Layer 3 of a small transformer language model trained on English Wikipedia (12 layers, counted from 0, width 128). Numbers have three digits each and are written without spaces.
A neuron's activation on a vector x is GELU(weights . x + bias), where the dot is the dot product.
The model reads these tokens: "ander" " and" " pr" "incip" "al" " oper" "ational" " plann" "er" " of" " the" " East" " China" " Field" " Army" " under" " C" "hen" " Y" "i" "," " playing" " a" " leading" " role" " in" " several" " major" " Commun" "ist" " vict" "ories"

The vector x that enters this layer's MLP at each token. A number n stands for (n - 500) times 0.0079.
0 "ander": 517606379605567488532368423447563508491501515363442601339489540422586324368505462418459361613440472534642486382516584473518548570467437509371558536424542527501668557283519403390411526548537601486499815462594539486478422473542555416659433550356485408525498403547603407414607566504542685760534597613471545511395570461447429473461564497580490599411320469503595490518463490465495554617611
1 " and": 626592405573592489537569468480440685537487643427530395453493604479467369472377561365507597624521393434606475458516438423540649487458545458378493570439330515493570353352411489325493424427612779485501729497392500539497575511458516529762425638193521325570751563619519462398626530390504623571574500498374552324367491545522578582509449468654587582389324524555544536511571442461360643579370
2 " pr": 658603494447596262635571402450537568560438557489402457437526526529515432438493562434555705536425494421472493403526566334663536613419385515419387534327345496647458635204387459295457456463616907617415570468531537442590582489404516568572564569373526406588547515660540499374725553366524553562411482371381514306459547355612721609458491531538613569376506395636552649608452567522379616609410
3 "incip": 657598437365597401578449462477515607700433551402397415420496459499623421461577478400573596571326401570520481496567410494566691502419463556371464489432401408592408531314335578319538570384607757586470551581524480412479497474420594471618469615359794352691604396550643426579567502460448629606545505483344610354373507617490637565525541525673509406518465363347507549447586595487343661722360
4 "al": 559555358475472365516559520440610681579518590409369578434624556418672297503474557411434533422554406494649380529584456433584503474425392569510518664465374555499619471328334518291561537429646830545493679587463508500472589467539563492618569624399577266437693404548556443465598487430406548668532539434425561314380486598533342571545526559627665469417552401490524528503572477399350552702358
5 " oper": 506590502519526458465428467412651639452505546335431461434498487447461381451566615305615617604410440625562471432533568539667530534367379618414428456449404409498430465253443596212496525385687811437443507510516419471448573558517552536673565637234529362570591533466539456487635423348473595565370621411312559414389554478647451554557587614607644583483443530417677723590631552467307668674405
6 "ational": 601493359480465476459504536554593751571460582398363552510578460429570373470400694391525581493524329686581473410561521571530509440406340461501467482343273492517656494312371575280425492451655821507488582486577529487573578602504563619749532592237553335490600374458702382554517540501492612520576600330387598387518468549495339575480452521624633527522436371490525548659737476388333570692368
7 " plann": 611554423555517478650401687550621552553377554420447421524518494514500353564452552313585722603429404548547494380474453522587560611565376607398444387481391388531526534166381494283541387387649836485525563516542507390488603627411506499685579585235594426576631496448637470505625612412504608560471572415313537326371493468538493498516610573578593484535505347376636675609561541373354607544343
8 "er": 528567377454488463642465472331482597509387541503369408346651576439569290535467647390459482405531476489620375477606595585519649470482346628378496454373427496446511585426465522307477570491615877518572692517480533450428546579529534540712533675244514268535606483538750449445566491403495647562422635353470583372413595466564429595508468637598582531411447404423509470499637562401371611655400
9 " of": 580545312523509361592551517492499576432389550426524563588516623458432231486354585338389532626584316536724445406628493506577639558462432453476493509365419388551592513364483567273551374476520749564509653423485515499456556509471665547634591591265545479503663480475545437497648491422505596574539573418464599351469636539574386572520484662654592556443384420457506423554564507373323551619384
10 " the": 606573318550507433535540516487546517539532558404555575555558525399286299453381548305497624611515378571494522490638569569463630445491619531393437517332445430485720523319399582355480375338502890495418743517476591505582547446443454474654525583234449402544605507559636431457606526508477556452438537374478639418548554476658491500545529510600538558459415475420586531513608556415347505685376
11 " East": 527606323554421554485558414565535515534584521431485447579559575539357387528411516350451559473292425520630491564600539557500601485501521598545504527409473386630634579320434493336506382438691975315421622451557420392523642473518418425690479561244520383762619500521649516324566498536551556670385484234496505383566686541465519567468584494517651446491479498480673423531576499390378459646374
12 " China": 609504306528518629426521507502599643463532542410585524599551481529423288540396569261527493509354466620420498538575519673544623452373456647476513444385255488518571490333391534317669400432656859497413570407539366365492608611581479521805544503375338377592587479436514476353546491491422758605421538325482560436554526540569460526492691537559656505456409565549591547529516526374438477759353
13 " Field": 545547386584484586530484516591504504574534503533371489644460565476500309491353650336564581481381307574578536438484509509423634535567385529515501543361377355641518616292387547395419496382661850459519544424529464404527563648421400506698599589029378461500582595434762553307450608495502668682469543319446506367305623504554458523424529593525760490558385604476553537572629499303472599618429
14 " Army": 603602308488594565441515437479515556560494555547520470578539589441467364524384541359534555453366398607672501504452492548458721450524366517575503516369315395532554529279413493395600519338610839485451523437607408474481555651606385457676473648070420452613505397511669436319503576426529661629458529244474570354396675480553397520459649548456758523498315480453569590620695599431487563758421
15 " under": 545661411441534511583559546553509454458538512465478440502525662492408322561460527459521608673237361601659453345672545415556618595540415548358500470425343476709553564410459543379348475366502641503540597449504520534384598528527468519527471553061418434669512517663557346358684571376495674565513435376470611421394358498572418677578542704543599547344361502495527352621649511422416450764259
16 " C": 553497339591595467536640424473468526635534520476497435657651670591395303422442617233520640443305487548635407513519545400567693521552483595430517487383431427580747497232428425408462594409701773472471580431457438445573593439528429407642619522190672446563496532382613449433480629501452469605373455253483645373520507571575417620521431626462593580631425568441481507455453588421416442606454
17 "hen": 556519364462567581524552577536419598519505553486672485547458598565521270528491498415412496491426311673534505597555575474583581573487653634428371385327263496654420457437453435286441513372568803580428640468494517307463617488424557511646538535195493407667501583509541465503423582458336686585620474389493663452411384534626476552531457484532737481421616558421619522445470585329481427617325
18 " Y": 646527284491535490505517485551516464529369488498620466717494600482370264332430515224537614378278468616577497596576458561568663624506494685433615513389250502603493544318496463358464502404543753540608536415543543333501474523473476448616536524298300550612543491587521446393650576418428623619493508288604539421311531372675527616580480734467630588517498573563567558526395527388477458543394
19 "i": 582542331489514571472560402490466664425527484471542482516499515608356374405387640387551608336272420801503448625661548570447567542502583585351596418458293402567466521367546428340670570444626814550521648536286433377648581565507566501598480529253593369516440539621527357404532469497409649604473677388594645412493493516635540547548506560546611419444429592502511405496463548468504394656320
20 ",": 658490249478496533526588536508397570470507467508600329594498705521242420484382557356499575644408401587618532579600343472471549658408494564482583588416478367618532480349445440407485578382655719542475669507447483506514571523443410553791588569249543396544506543494526364333665521409425651550393584381436630428436562487666492528588428556584569499487309477422552590534534506435485464612226
21 " playing": 581553392412483511602534494548570626432517517374515421528563690467491323579449566503597564684309376672486451416585491494459639529543481579508663492508306405619656590402435592455333521398599730407506572570512519432479545545454483516697650445178501416495452544489539384325521584274447717612558600408353479439327512444581419511406452731602505479520414365512657577571674520333359497616239
22 " a": 513498330479432441447506452592524743603494584491473482500576651517410278393455525416568666650374410563510388445540540473499685444603502493452599428401384517514662629315361481443369428403585738436498627521465611498578476387526423543562733600238378455567530623495475442409574587471459654496456560410488618473339512484771303516524512636594436511557451476405577505502677513364481398710159
23 " leading": 463514439405418481537394420507622629419518495354585456591554633468553322464395628459607628716403465611480525460610531530465655528592544505497502431477276468565638573461398591343427501403592861406567621430501453467444710604306392490587640399282569389619578492527477442483488581362569694590545507361423517444291483537671539493475577725563526425440382366387531562540637457438447488534198
24 " role": 478539338448480405573590383540509445437443498474600476462608725423492341540515593403595546610246506607484399515567481553521602555422308634459573580479378379503638718378449549383673504325600851475508534552449425495444539573519481495671629555084480386659593450469621508485607474466568644580497506323386561486440583453528394399566546562503509442582460154452538527592739668418492447658235
25 " in": 450533404485366382599568427492472523408466562383509388613531729496426380547462621430485448660436366537586510454567599525507625579436457563462442474412375358622523452466468544369454503388444687583573646520441489505462573519595506581665690496315494500579545731306577382443667604418456587644426489319433621460467518549653238507515427714564547497489450491402579464555608389396487454690185
26 " several": 529508349379373489549512438466522614471406487462650341573582700508397407401442628465457542654405479603511437519607711553397637550601399501453541405424319496596699596417359588406509434415546871535581570546473560545516692495486453464603623524243512408542548451424465373351502681376471470449564382258452650483410558409739375388465501680600577586542399541435586555551632580455433410579312
27 " major": 529480343384425479579504507446551576505492549419591427516574707488588342408397530530507571597424502559517395417587665532362540513540435457390525477389326448518565597337354581295509544324577840487551519503573460519543684509466554582674773519136562535560442417493710380355458548418548576561484507260404524426354405481722497511513631680558607404520467486500570515540755503500408411611326
28 " Commun": 584399394374531446447527430501629649652578464396449384735609582529483306458386608372641555616415548621484411447481564462494637478374518453530524395405402365492483442385458481284514479302719795521512499412622421453434605603480383545714674581157584481637371419438787392500576524449500612555440569349502604421407508635489399528494578630419584417539598445486593489657565569521408505603396
29 "ist": 507510310429479526470507502502546666582434595461456486573675531555622343458419537476439630543440461513493407544546667450508775491396387616404584492398377345530519463563533492382665645302654730614493606510608439410408631571378423438630601613145601414527434357570671355516542521483477702516474434413481565444441657495595388462426475654448524307480520409489517517677609463586393455661223
30 " vict": 423484366429482441490402535310462534671523397443504446611524515607472430457432622367633549663415415592459433551497642483525533658472430642444421371415437364455533637387495605414530443437673832620404480440511421478454577606588388547518660554359406546578605523540627420297749643427626588535486441308363571519360600349669406476492444599462665380495425482403627573586602688566310542567415
31 "ories": 463416298373413555554430538413389568568467438437406501535587559556484387560378569453581458502465418690487351612482489500441657551425307539599598549439418405568629631489466506371604473436688976479514559518626482510496657624691493553708627479228330467591583538517551388406636490454425596570420473401372577438397721388585245478541424602563571359540479413506634459550547648547466435647224

Each question shows the input weights of one neuron of the MLP. A number n stands for (n - 500) times 0.0026.

n409 (bias -0.194): 699504440507606374464424415524557447417453296479362542450523699480493536484447422384483344485406397620517633476611573457567517517377307503419432571363704551507532434724433753527490372424356519396618547451676602194497497583500486578578417550477438680483582599470452549471442602417183210768436388624493311625562476497603381405375646465276348647636557761465427378331564365475451575357516
On which token does it fire most, and how strongly? 25 " in", at about 1.7

n288 (bias -0.152): 571458607587500500528587422586579489477557479482613604494650530670509464577540591408543461450550676673485575497421562317602418464647357371520423425645470517472616441610562619622612678723335459503450657503543426435564364518452468609621480485498535302468491569528662547361579400568432369480254658542576617441431555417424522420624454453411304454397464472588611336723460655488547557550568
Its three highest activations, in order, are on tokens 0 "ander", 19 "i", 8 "er"

n73 (bias -0.135): 643530554579497570595443610494431414534465456613482644421632697380480441475669558473415469497408582457292477228472613489491571449471393500416481652395571468398575534608486427342666441573693393554640516595625494356485544527668445491506553316515377626677515599395719637374547475448588500291483545483577428588514328767491528464420514357458375553578654536521541416526466349494444488406511
Which token does this neuron like most? 28 " Commun"

n478 (bias -0.091): 387570581491552390459622445458509379628536447578551549562482684272561491371697551588340473503562442619581457348362512473617491530436579263461488478585480583628789441584485626512619534556289497464403611503397456527549520534449534479549401734510592523527420308687369587327615606388701551334362462526530432520678418573631485359625473687375486377478731480509401432497518445592466443364477
Which token does this neuron like most? 15 " under"

n115 (bias -0.145): 518485480585520547452534636442560559503586592476518519376529625359506700640623428290506545630497518565625488578509396548371533463538708512693600503464497623457395458520437506573520462438421363457414568648375323371371580331588421578713621433572494537520327515435625681593613492530388400517331560562380537506508555413600472656372430443560541433742557656693586522581572465667432668426613
Which token does this neuron like most? 5 " oper"

n289 (bias -0.031): 407681567284468629456408529551386557345631411649346690396538274711409494711382215493480497539596549461702474529404503509634404468692616364446691453370709278446607598421542370493548579635354549455666358431468447411455479549439494590698552340627533326717683510547451576427503512488607617575420353503490500598472487752573481577454416533670603467536631469556539463580465439547516541429439
Which token does this neuron like most? 11 " East"

n104 (bias -0.149): 643364509424602779545562515561549589392647615655446564418428401532337590584589367512456392519467702430649503616423340531471316565570462500532653570398478503585539701477569371588645583438482500497500506515523479339371618355488439535605521427532292411317403506486532595552626497505544608574509431615523494666533561529309557299372575503632603462503566673429473455627474471291619540553574
Its three highest activations, in order, are on tokens 12 " China", 0 "ander", 13 " Field"

n167 (bias -0.113): 557741635593559487402701493282490391526500543581758519395552423248520446528455487774358420532370688397393438432486467494451393532608611693351541486544601563436473573359380523487644467456467478326503465450631368371664358530414457777526556314609418503490639448484408570451367753522522555408745480352642563260441444520532494524322510356577384418483517569537373396523584666520613370443373
Its two highest activations, in order, are on tokens 27 " major", 24 " role"

n29 (bias -0.111): 620438697490597456403660644640543429503490377514517430259484383401701503240549301410571582412357433516606547443391473487447449523483394483536641640441469520395428552605583571574610361536298374658572536514537490540624611463279473447379605570466715705403564627627735664310276574544393618503510472391493604467820564550618438235476487339476615402411455593486401481517540513336391409301528
Which token does this neuron like most? 13 " Field"

n67 (bias -0.205): 511299626444559472273368635707333538575521560390439556271510450565566466497422314439514385606564507320408472403299390649627603341458452406369550547321526629507586584480401612685386482550420300329578678751362432466395405624387364628660482496346661559507493444480469518392683443369556294460350676226636366605583587548432656425454427635557477339671478556355599567434353417496786515527474
Its two highest activations, in order, are on tokens 22 " a", 0 "ander"

n89 (bias -0.126): 691408373510494699503558472343320506367566368377549542445339594491409567585581544380446429469394624608539538604330657469509387555468578547422368441812656532657630543655572329618566644518617446351416567420447539438573431516414611412541446669543725483368544585472408313583595485197500620500304464506547456381723570462463531513338641435503362411633392443445494573525376494513600388461396
On which token does it fire most, and how strongly? 20 ",", at about 3.5

n351 (bias -0.076): 585518553451366474500400477364620574494461567532553513530374459593526401593503339471420483571445497381430503562539656539438608306489514321641389756547399554519567483628371469620668584470474516497442503358718506500449470439420497438341351425461686635392474506439574541409433495379540661345497582667598460537533472401578500380381545442459617637334553495465407338311730520402474423540379
Its two highest activations, in order, are on tokens 29 "ist", 23 " leading"

n193 (bias -0.187): 456305702690388385506367340437479520390341432217575396385596671566418635445667476628335426421685546551627366370676506509509531485330446482503616437484429732447428482387566567610430445544463534604624451429312556560558337623541606530612448347549680535688509442612409630426380365523497581459554481515488542624509603615551456534413430652456511378584560494404571479572491355661590554415457
Which token does this neuron like most? 25 " in"

n117 (bias -0.165): 345318714445542624348562412578429402295578540627321520668354438545397594593440539531625429493549430537258470597430426411521463467430410415602370405525503414388450394345365488586542577521253583524593442559588469515485569506408342304467463561580293401403647448665521395577569620497591640615309566713467409559486615627423465469401458571575537518338547419451478371449563428652454430527348
Which token does this neuron like most? 31 "ories"

n138 (bias -0.074): 428630449320316660407551485486489366614509435467403539540572467560445455464571578569506449563678371381545415567611710420552458534564610744390675412533603412437455475451445196523497636435480549700592484574480578560474440399491342402471424561594406626462456523582430663500429329305555524528463710480340407425692605631454503596527445515416535585551464386405524551315368404491547527518558
On which token does it fire most, and how strongly? 8 "er", at about 0.43

n20 (bias -0.169): 401386487429363636647516414487657389393411392418324424536264374379390700542758520507326344301527543599486447566591476396464554419563245407718595469336587503217634448542523370466610463420386462268473425452477723533473481429503664457607429395420316535630631573425637486638475532697444349536631376670444575389611563669568283411483487503603609443688548468497463532626444503472534591596579
Which token does this neuron like most? 31 "ories"

n455 (bias -0.124): 439390472532538428376491472232537335451382573587614476467448352630522606533644385542440610442522274462423390431530398610361324579604777697475494569581401453457397543463562428500519570403651450432529650216562519599616355548182484550600456533492642682634462456607418561627533379497588491327395600353623587534620422506469564477580544230358474620426542617577369518522423491595484493631497
Which token does this neuron like most? 19 "i"

n223 (bias -0.179): 268493529601798474460456506429208596399446372553463669506392553427477431463427471593598550496388630536474497294480586446513401427348497577497411520573470529538583478576503624474577375287493570497563448629693417459542494480483597461552330395522383565542337458664380457512176497847518362513446417429436597493661357455478446730315358357533560477666436540487668453471624609561454727548601
Which token does this neuron like most? 6 "ational"

n388 (bias -0.144): 584706566621605550511571468367509492651497361590621566574575682471313506405543517404432585697604453546515652535355414358537524557561491372399353527656478424528626449529500500500320669554652492457521397387430596503497321518561512610404582488565465472611344415494351408563621477552396430486334413665560463393656465547537528314548381676506497655536300467417479390483500500640423280594649
Its three highest activations, in order, are on tokens 16 " C", 20 ",", 15 " under"

n81 (bias -0.089): 522440533518630439386571521506491329562428543674557615426563658449585441517515401622442403625491442517438549401529543509314587559521708524428483310581579698308590615405679387604697715427503571542605180451497497473588463586563315482415476580384476452536396682550552559451534363489472528594595522520420552696607576521453671369531352661534379530509362300497642602407625380632494405442594
Which token does this neuron like most? 24 " role"

n114 (bias -0.163): 481325441552440401381553500785559389524437426481597554506438676479587512497456628624628479582503512363537439713592340400607522474506488512611540412587621503376739336615631700318548586459570452595339519426614481479485472681472400422591363503371636557428485560544557620605509337503557500547494534654343497555491440398654694404429431509512582567738328532577537392326310362403488472508543
Its three highest activations, in order, are on tokens 20 ",", 1 " and", 16 " C"

n276 (bias -0.008): 438483666468433557491404446601447656210456542572411491370516392535411667647538462464468491424442506595624503608547532687396718360535405490500609523543446404223316500506701420561602659549391470346356514467710434462401608419607653604305655346500410446424478570398618503425443451632542420571494711696400537359476679513375484365562484395398464497435477527474649500244657582580481697581413
Which token does this neuron like most? 31 "ories"

n415 (bias -0.186): 388442616610497397545454491593733454387608494394494536539405484635703579566549605577252217493554368595341462503408427530645605372560298525512628562375675484253436631650463629598512487551500459525657433478453497537450571471549325550584569533449544355419560494439613611547618352288488549533608506452380320530655719385625409384679621430471360528654555548354532440516488351575449546484420
On which token does it fire most, and how strongly? 24 " role", at about 1.7

n511 (bias -0.092): 633494573576606661580517552414531341472654553544297451466452388619474651467540474497512332726439460428559520526506702514540735371477569437534484332482599567486503536500548309509537482542535392472441371535509624534520552456572506446457398449556419394537526215517733658481625564514462559397460539511647543692511641514486349370597380438541559552594590354576582345657616397530450458533288
Which token does this neuron like most? 29 "ist"

n479 (bias -0.116): 545479593605565642594454588670497402462459675470518483569576533555453288421625685561580483622530521464530491588597632410547370359515632544591336426433525542512329379567558500318352638383556584512433689364547409366657609380550479459331282338571616613571527420313518512606556534595600410420503372565404509567494586465517344509530562421503370473761509523645386406341465415497461559389623
Its two highest activations, in order, are on tokens 16 " C", 17 "hen"

n342 (bias -0.144): 640497687597360471310516513503528394581765425529543452323453654513627460488569390543577435569432785624373404354456604590525533472503614401800336540457607606332402441356531590243436652629430440525451554630595493516529479549550468399366619513397558527350641647534551539485392377524302379519560191411509480452567436430503612448503665405562494381422536494396545402576509452626260370497554
Which token does this neuron like most? 27 " major"

n468 (bias -0.114): 390490527444595641636425617479425386482400437446784518703530655494617554530406576595491416510657435457321522378451650659564425677596338595424570484459503568428519476431433460302334519595494604297437415560546462461460459391490552582482547646563673689687472469530469600541416533430575352333355522621464628380485691460476446440368690342339311590661615538516644485451676485506425497616605
Its three highest activations, in order, are on tokens 27 " major", 7 " plann", 26 " several"

n372 (bias -0.039): 460500541565792565385412603510567524525500467447493497711573517675384459416522471630552415613642646395768682571558484412641636516630510410590321395360533585547590494529436454539368559228458576484629400596497583391529350375439519529361438476655406572668510413547425612650601297345485668456357463621427372479568568571659298517464500520430521572749661426523539622657344397278510578593583
Which token does this neuron like most? 18 " Y"

n281 (bias -0.069): 550443424503597626631371784516716512525526302536691555491468463315396346646586401343647516440404536608470438558377477453596550573594510413484327507543412386415500516681433402536455549578555552443699559348574683730532396658493497442435454456539698452684471529557448302411436594412540488431554493618223310336559584526345367317712613450490358383570423497612382491510420362763428446463521
On which token does it fire most, and how strongly? 7 " plann", at about 2.4

n132 (bias -0.158): 350520522543549562409456506365369761541417384603450666491350443311746576469583506446448478451427722383659614565544625351362477393656494361590602588593579503769320292449487598409655599509523488679546424497529366618327417391622497345481507592530467538516618429434536517656543559408601569383545493547481677444525234581440443520434403560477470389753517261507606641526414568551365364585623
Which token does this neuron like most? 3 "incip"

n495 (bias -0.148): 457334473616536530480385557482420570529434525352575529377565593476563456616535590506512506674528443567549312554401494624470623415606662289563494629516370312412584468562446336564557430660624517429423362414674512470325540528573609650349497576459376503518591581629427586654463314548384447365562575404541552373304464533373635438432272414438337488376306592374445584614396626550693459416403
Its two highest activations, in order, are on tokens 31 "ories", 1 " and"

n33 (bias -0.101): 743470428387455494515469343526519559268503526408347570478453352541599516512579367632610397465601526515349696283537605503418434572635408446598681450500650397487368519648541710461474562745377482604539442490641536608468630555564574395689494257558600286538513471431535811243500494415551420472434444475327620535528584574384491668572446628282458506454437577484670488433554551370405591421336
Which token does this neuron like most? 21 " playing"

n251 (bias -0.143): 426468341348578494406432492417631299473334514474480558549588574519380614578618657546480391576384520557486548528644506459434412565444835628547372482606510688495761619423401514303464432419388524470497351449514296555615426543404570450469475535538593529458458556554458469455382468626445443386437543610588297503519439497568340520603486489446417550580367444599506656561561525564446506419503
Which token does this neuron like most? 10 " the"

n353 (bias -0.146): 612347618735453550557604712509483492359430566418463441448541491546441586432538296470453474587269438563509680620584656342471319351562465421439416574379654506572360434564311319586529563608473567529572478536576567305592589554704553638550646550462497288474393444371467539461364506375555415325401491489601560669523535494402695479434538542439467547500384587413428517594445676460461432456561
Which token does this neuron like most? 26 " several"

n110 (bias -0.041): 460540587362613533463486485547436360445474364579466647546576604324476497466366471681389445364364384547533536663603461480488403512631568539524551472555508497448552390290450395551565578532590508775524275415553417497330506461413318417693401597371434531352461497705449512357444417542531550497474436514409478429582345340640355586351491348451544482470528489573355474494453334741322375391657
Its two highest activations, in order, are on tokens 14 " Army", 18 " Y"

n443 (bias -0.147): 701531415423520623503481606348432497601243524524648437506634452238417410784542586503610510482571540414548453556700656562628368383710477450484459521668550708562425610542480393771304433706460719572582603717507510418487585605413327658600389336511627482430386600400533625544591478503622371377598610679673639518573660510334516575527652449479485594589652557365500500457608500559564535384418
Which token does this neuron like most? 8 "er"

n6 (bias -0.192): 494674324619388588384330515409627546448517536548396466403361352422341677466558421464542529439470524323581595559475506512375566405657649412465548429521651423520430552483416358461356590708672300500388541383441603465485578623432503444297530615492414534544512765451494437622361491492367429572488613449454402506489544518575503658506562500382538666461472582527500415427567336436326250552411
Its two highest activations, in order, are on tokens 22 " a", 11 " East"

n32 (bias -0.241): 635615622527564497529263503400398301497623603693472526379606383543453605445407453490466559551764466450235382510525390395413428595476544466287445345576557419398372657355390480632456685633283548503690345483544483643530452442563706557524401280514544561584398594293351352465452666541506528605589577532510453431558625574480500514659430566756553300655528564291483516594370500626157334456580
Which token does this neuron like most? 3 "incip"

n44 (bias -0.175): 432579615417452497427543633516497652407359355484645392682266650397608478598600431719430450490487557574464548453403400612481513463557431522343564530542565446643520308484384634494586584555490650519481673416339513447363407361643382254481407687619551537500542535525306497797236341386545465478506605598438558531609452329596466569341408533448444328383388445458280604667522465467510477483584
On which token does it fire most, and how strongly? 23 " leading", at about 0.11

n77 (bias -0.123): 485445621630391456802446778637719438497451652614619433437546590468576565629523535470538526439425568535527406611463566520390395497374582553488380503391489444325340526494506506515594309514473370754419669446705572726385447524525476416268482549497556540441612512540635440528442429428624535463338727353503390478483521427405477560503503482385544521467537643548586446462497509393372417510470
Its three highest activations, in order, are on tokens 7 " plann", 8 "er", 30 " vict"